Layer 14 of a small transformer language model trained on English Wikipedia (21 layers, counted from 0, width 128).
A neuron's activation on a vector x is GELU(weights . x + bias), where the dot is the dot product.

Input weights of the MLP neurons that the questions are about. A number n stands for n times 0.0053.
n31 (bias -0.029): 10 1 10 -23 -1 1 40 0 -3 40 -10 -6 16 41 -59 -42 -8 -1 -41 -13 14 32 11 17 31 -12 48 -3 -26 24 -22 3 -9 -39 12 23 3 -11 -7 2 12 56 30 27 -15 19 9 -3 -11 -42 -9 7 -48 -24 14 -20 22 -1 -30 -15 -4 25 21 3 -20 57 38 26 -1 -25 -8 -18 7 -3 -14 -8 -36 10 -30 -14 15 23 -5 -1 8 -14 -8 29 6 26 16 -1 21 -33 -28 20 -9 -4 -29 -8 18 -1 3 62 -2 24 -10 -29 37 -5 -23 43 -4 -15 -25 -1 -34 -31 -19 6 2 8 15 2 4 -3 -3 29
n205 (bias -0.105): 2 -16 13 -33 -45 56 -9 -26 23 -21 -15 -30 -9 52 -16 -11 37 27 -40 1 65 55 -2 4 30 23 22 -29 -27 1 13 -36 -55 -15 29 -11 20 -12 -10 -3 -17 -22 32 -22 13 -60 13 -30 63 -2 27 -2 -4 -11 -20 4 6 3 -25 3 23 5 -4 24 -43 28 16 30 26 4 5 -9 -11 -14 -41 53 8 16 31 -15 -24 10 -36 11 -27 -1 38 27 25 7 -9 0 -22 -23 -3 -4 12 -11 20 28 2 12 5 39 -3 5 -28 24 44 -35 25 13 23 -26 25 -33 10 17 1 -8 -4 7 6 -33 -23 -25 21 -39
n280 (bias -0.005): 5 -32 12 5 -30 1 14 81 -10 -4 14 23 -23 10 -2 23 12 -4 13 1 -1 -4 -15 -48 -14 8 -12 -25 58 1 3 -13 14 -35 6 -7 -17 -12 -16 0 4 34 8 6 2 -17 18 -6 33 -17 -25 -19 -29 19 22 -23 14 5 15 -2 -6 -8 -37 25 10 -14 20 -6 27 -16 -41 14 -7 9 -6 -29 16 5 7 -7 2 -9 -8 -9 12 -1 7 8 30 -1 -15 1 14 17 2 -11 7 8 -4 25 -1 -11 -8 -22 23 -28 -34 8 -31 2 3 0 1 -4 -10 -1 -6 -7 -5 -35 14 -5 13 -23 -1 20 2 5
n289 (bias -0.119): -1 -31 -3 -29 -22 23 19 -23 -36 -7 33 4 -31 -6 -12 13 16 21 -5 3 -25 -21 -52 -28 -3 -28 -12 -7 35 -14 11 -26 23 3 15 9 1 -1 -30 14 -37 -25 -1 4 28 -6 -10 16 1 2 0 -35 2 -19 -5 5 7 -26 4 48 -4 20 1 10 -2 9 52 17 4 9 2 -1 -16 0 2 21 -4 2 -30 18 28 8 2 40 -46 -33 13 -17 -16 -2 -26 12 -26 12 26 13 16 8 25 4 19 27 8 17 4 -5 -7 -25 -1 6 -18 40 2 -2 31 -18 -1 18 28 12 -27 -38 -8 15 35 57 -7 -7
n300 (bias -0.141): 5 4 -19 -33 -16 52 -9 1 -38 -26 -39 8 36 32 -13 24 8 4 -4 -9 -16 -3 14 10 -11 24 94 -11 -26 -12 -10 22 -16 -19 -10 6 22 23 -70 -2 -9 16 21 -31 10 -44 -47 -7 -2 15 -47 38 1 25 -6 -6 1 2 -19 -1 2 3 -10 7 -10 39 19 23 6 26 -22 16 21 29 -6 23 -7 24 16 -27 -48 -5 35 2 -42 -3 -4 -2 -37 19 7 -25 2 44 28 49 -9 1 -3 -3 18 16 -7 -22 -4 13 -53 9 -6 -22 -8 20 23 -7 -13 42 24 7 12 -31 16 21 17 -33 -21 -4 -8 -24
n383 (bias 0.020): 10 -2 -22 -31 -22 16 29 5 4 -12 -29 43 21 23 17 -10 -16 12 10 -16 -25 7 -1 18 -35 13 -20 -17 22 8 -15 4 1 -17 18 24 -13 16 -15 -13 -1 34 17 9 -10 -6 -17 9 7 -6 -25 23 -7 18 2 0 3 25 -13 -41 -6 18 -6 4 -10 -5 36 -10 -12 3 2 -16 42 33 15 -13 -5 10 16 -3 -1 29 22 -9 5 12 -28 4 -5 -9 33 -8 6 22 -37 -5 -53 24 25 40 13 -2 4 2 6 -10 -18 30 0 10 -39 29 7 -46 5 10 21 -3 -15 -12 -24 5 8 -7 -10 -4 26 -29
n399 (bias -0.057): -10 -3 -12 19 -4 21 -37 9 -1 69 18 32 0 20 9 50 9 5 -21 -8 -25 16 6 -4 -16 29 3 -17 14 5 -4 -8 -49 -11 -19 17 -7 -20 -28 -31 1 21 -21 3 -18 -12 -1 9 -30 13 15 12 23 37 -12 -2 23 7 12 -16 -26 -26 42 44 21 1 19 -14 7 -20 -36 52 -12 26 -34 6 -22 28 26 -16 26 -15 -1 12 6 -25 -33 18 -30 -21 -16 -11 -21 -8 17 -19 8 -27 21 -3 9 20 -13 -3 -56 -1 -21 -5 3 -10 13 15 -8 -9 -23 20 35 14 13 22 47 -3 -44 -79 19 -15 42 7
n479 (bias -0.127): 8 -13 -20 -18 -16 3 8 3 -10 30 -7 -17 20 21 -15 3 27 0 5 60 -8 -6 3 6 16 13 -3 -22 -11 -10 24 22 -18 20 -10 22 28 -17 -61 31 -10 34 -20 11 15 10 -15 -25 -6 -3 -39 -9 -1 -3 -10 -8 -22 29 41 -30 1 4 52 11 2 -16 9 -25 9 7 -31 22 -30 -9 -5 43 -14 0 -3 1 -17 -11 -5 22 1 13 3 -2 12 30 -3 -20 30 -24 -19 15 30 1 1 -5 19 1 16 6 -30 1 -13 10 4 10 23 13 -13 -8 32 -8 4 -2 -2 -18 -24 4 18 -6 14 -6 -5 -17
n508 (bias -0.131): 1 11 -16 -27 -84 6 28 28 -20 -8 8 -7 -17 -1 -22 -29 34 18 -2 14 -3 -4 -17 22 33 51 26 -20 13 16 39 18 -5 -6 1 23 11 -13 33 -5 10 36 -17 5 -34 3 53 -22 1 -25 -22 -28 -37 5 3 -24 2 31 26 50 1 -14 -14 -8 -47 -7 5 7 14 -22 22 -9 -26 26 3 -8 35 5 -32 -13 -21 26 15 -7 -5 8 -1 -12 -20 25 -13 8 -18 -8 -18 -13 17 10 -49 -5 18 3 -28 -25 -3 12 -1 -5 35 -2 -11 1 -58 -44 -76 4 17 10 26 8 22 36 15 -13 9 17 -11 -25

Each question shows a token from some text and the vector x that enters the MLP there. A number n stands for n times 0.057.

" the": -1 -1 15 -8 3 -27 4 2 -6 -4 10 -31 18 -9 -16 2 -19 -21 -3 -13 -28 6 5 7 22 -10 -22 9 -1 -8 -15 49 -1 -7 9 14 -5 8 -10 -4 35 20 -7 1 4 -9 -51 -2 -4 13 -16 -14 31 -5 20 13 4 -1 3 -8 -1 0 -15 9 -6 -6 -11 -9 -13 20 3 -19 10 -18 1 9 -3 3 11 -28 -3 1 -22 -1 -6 25 -2 5 -4 -28 5 78 5 -11 1 16 10 3 -2 8 17 -27 4 -9 5 -20 -1 1 17 -9 7 -22 -3 19 -15 2 2 -9 -27 -2 -1 1 7 4 9 1 9 14
The neuron with the highest activation: n31

".": 0 3 -10 -15 -5 9 -10 4 75 -23 3 6 10 4 5 -22 -5 -29 1 2 -22 -4 8 7 7 2 -30 14 -2 -9 21 7 12 8 -27 -37 5 10 -26 40 12 6 -7 -10 2 -4 -45 -5 2 20 8 -1 35 4 -10 11 -28 -1 10 -4 -15 -14 -26 -11 0 -9 2 -22 -4 35 -3 -17 10 18 32 -1 -3 -12 15 -13 -22 12 -2 -6 11 -6 -8 18 -10 -7 -1 38 3 -7 -3 -12 18 -4 -10 10 -3 -20 42 -3 3 -11 19 21 -10 4 14 -8 -19 19 -20 3 1 -15 -23 -4 7 -9 -9 -14 -15 1 26 12
The two highest activations, in order: n383, n479

" Mary": 4 -18 12 5 -17 -4 -2 3 -2 -17 34 -19 -2 16 8 -27 -23 11 1 -59 -23 -5 -5 -4 -7 2 6 33 5 -24 -7 6 15 -12 -62 -21 -21 3 -1 6 45 -13 -2 5 -3 -3 -17 -17 3 35 -9 -23 3 -14 9 0 -10 6 8 9 14 3 -5 4 13 7 30 -21 -13 7 19 -3 -7 11 -8 -1 -10 -19 4 -37 1 17 -5 8 -3 11 25 -5 -17 -5 -13 56 -21 5 -15 -12 22 -13 -11 16 6 -16 12 22 6 -39 -4 -15 5 3 24 -2 3 21 -5 -10 2 -11 -9 -9 5 -10 -4 5 4 11 21 8
The two highest activations, in order: n289, n280

" (": 8 7 6 -9 24 13 -13 -9 18 -8 5 5 -2 -2 0 -2 -16 5 -9 -25 -43 -7 13 -9 -15 0 -4 11 -28 -28 3 25 -14 16 -26 -5 -18 12 9 6 38 4 -9 -1 -10 -10 -55 -6 12 18 -26 6 21 -12 4 38 -4 2 4 -1 0 -2 9 -12 -8 8 -4 -3 -5 19 19 -6 8 -9 27 -14 -10 -16 21 -1 -9 17 -3 -24 -21 -2 -1 15 -7 -19 -3 28 -16 -9 3 -20 13 -3 2 -20 5 -24 13 3 -5 -23 -3 0 -23 8 13 -1 3 19 -34 -1 19 1 -11 20 12 -11 16 6 1 26 18 4
The two highest activations, in order: n300, n383

"le": 15 -9 -5 28 -3 -17 -6 7 12 -32 12 -5 3 -4 2 -11 -28 -15 6 -19 -45 8 -7 -20 -14 23 6 6 -11 -23 1 13 24 14 -7 -2 -33 -11 17 -1 25 15 -8 16 4 -12 2 -18 24 -4 18 -1 -1 -4 24 -9 -18 -3 10 -23 -23 12 4 8 2 -3 3 -50 -21 -6 9 -3 -26 11 24 -14 11 -31 10 -10 -4 3 4 -6 -1 13 -7 -10 -19 20 -4 69 -7 10 1 -21 34 8 -8 3 6 -10 9 -16 0 -17 8 5 16 2 3 9 -43 20 -8 -4 8 -11 -14 3 -15 -6 -10 16 -7 11 16 -21
The three highest activations, in order: n508, n280, n383

" whom": 13 -1 -16 -30 -28 3 2 -2 25 -5 19 -26 -8 -9 20 -29 -4 -15 -4 -34 -5 -1 7 7 -5 13 -27 17 -1 0 12 -10 4 -8 -45 -3 -5 -11 -18 -9 25 1 1 -10 -3 -19 -11 -9 18 41 13 -5 43 4 3 20 -1 5 -7 6 0 3 16 -6 1 11 -2 -28 8 2 33 -10 11 1 17 -2 -25 -27 7 -16 4 14 -3 15 -5 12 1 4 -18 -33 -17 63 -31 -9 -21 1 23 -29 -5 17 9 -19 17 27 13 -31 -2 -6 10 -2 23 -7 -1 20 -11 18 -5 -4 -14 -13 14 5 4 -18 -17 2 19 11
Which neuron fires most, and how strongly? n205, at about 1.2

" ret": -1 0 -27 19 27 -46 0 3 42 -6 7 -8 -14 3 14 -11 -19 -47 -20 1 -1 3 2 -17 -5 -8 -10 43 -7 -3 10 8 -6 -9 0 -18 -14 10 4 -4 32 -3 -14 -2 -1 -1 8 22 11 -15 -13 -4 30 12 15 -19 -7 11 6 -12 10 -3 -43 -5 3 2 -27 -35 28 32 0 -27 -1 -25 10 -4 -7 -42 1 -42 5 -16 -18 -31 0 -1 0 0 7 -26 17 0 -10 19 -14 -21 21 14 -5 10 6 -18 -13 13 21 0 9 23 2 -11 6 -26 35 20 -20 21 -1 23 -2 9 -6 -7 -5 21 18 -5 -11 3
Which neuron fires most, and how strongly? n280, at about 0.15

" in": -12 21 -10 -6 21 -5 3 4 0 -10 9 -19 12 7 10 -15 -32 -32 17 -32 -14 10 -3 -23 -3 0 -2 11 -27 -18 -1 22 -14 -6 20 4 -19 -8 -15 23 68 5 2 1 -3 -4 -41 7 9 -4 -33 18 0 -3 16 -7 -7 -14 1 -10 1 2 -14 -8 -6 -7 3 -22 -19 16 4 -18 20 -5 -1 -15 -3 6 13 1 -30 7 -3 23 0 19 -4 -3 -1 1 8 17 -12 -15 -18 -28 12 10 -14 -1 15 -18 12 2 29 -9 41 13 6 -3 2 12 -6 20 -1 -35 9 -10 -22 -4 5 4 21 20 5 7 10 24
Which neuron fires most, and how strongly? n383, at about 1.1

"iring": 13 -12 -11 24 21 -7 -14 7 38 -14 36 11 -14 -8 2 10 -2 -43 2 -21 -27 7 -13 19 5 -13 -1 17 -9 -8 -3 -13 -15 -25 7 2 -11 21 27 -5 42 -9 24 -8 -4 -9 11 -9 19 -23 8 -5 -1 10 14 14 -5 18 9 -11 -14 -15 -39 4 13 -4 -38 -23 -13 13 -10 -4 -10 6 23 -2 -7 -26 23 -26 8 -8 3 10 7 8 3 8 -4 -28 -1 28 -10 -13 -10 -54 32 -32 -5 21 9 -16 -13 -23 9 -7 30 17 18 -5 18 4 -5 20 -24 -2 -8 -8 -18 -15 -4 10 -8 14 0 -10 1 14
The neuron with the highest activation: n280

" his": 7 1 27 7 8 -36 0 8 17 -14 30 -33 -14 26 0 -13 -10 -2 1 -41 -10 -2 -1 17 24 -31 -26 5 -9 -12 -7 14 -8 -20 13 7 -35 -14 6 -11 22 5 -3 3 0 -14 -15 -2 18 6 -16 4 51 -6 18 5 -14 -12 5 -12 15 6 -23 5 4 24 -16 -15 11 11 2 -22 -3 -12 -1 22 -22 -21 4 -36 2 8 -6 -3 -5 29 17 5 3 -17 -5 34 -12 -3 -7 -18 19 -6 1 2 13 -23 13 11 5 -18 -3 14 10 -11 17 -19 -8 20 -18 -7 10 -3 -19 0 -15 8 5 17 5 -4 -5 7
The neuron with the highest activation: n205

"g": 6 9 -24 15 0 -46 -22 3 20 -31 -4 -1 -7 -22 11 -2 -7 -34 25 9 -56 -14 1 -15 -13 -21 -44 12 -18 -40 7 4 0 23 -51 3 -2 26 26 -18 8 32 -7 14 6 7 -36 10 -7 35 -26 -26 26 11 26 11 -23 5 10 -32 0 -14 0 -1 6 1 -5 -22 -3 38 5 -19 1 21 33 0 -29 -7 18 -1 10 12 -15 -11 6 11 -16 -20 -9 -17 -14 17 5 1 -19 -17 44 7 7 9 -11 -9 -8 -15 14 -15 -7 4 -22 5 23 -2 -19 20 3 -6 4 -6 0 -5 3 0 15 -13 10 7 7 9
The three highest activations, in order: n479, n383, n280

" rear": -21 -14 -3 -1 35 -13 -25 8 15 8 21 6 21 -1 14 -5 -19 -4 15 -48 -27 0 -8 6 -20 2 -29 1 14 2 -30 31 8 -19 -9 11 -27 9 -11 5 55 -19 -12 3 -8 -2 3 1 10 -6 -5 -17 12 2 16 -7 -3 25 7 -6 5 5 -12 -2 -15 -14 -16 -41 8 8 -1 20 21 -16 9 -14 -12 9 25 -37 -20 4 -8 33 2 11 6 -5 6 -12 23 -3 -6 1 -7 -23 26 -14 -8 14 7 -19 -35 -11 13 -16 18 1 -16 0 27 -24 8 20 2 6 3 -2 -12 -14 2 10 -20 1 -2 -6 0 15
Which neuron fires most, and how strongly? n280, at about 1.3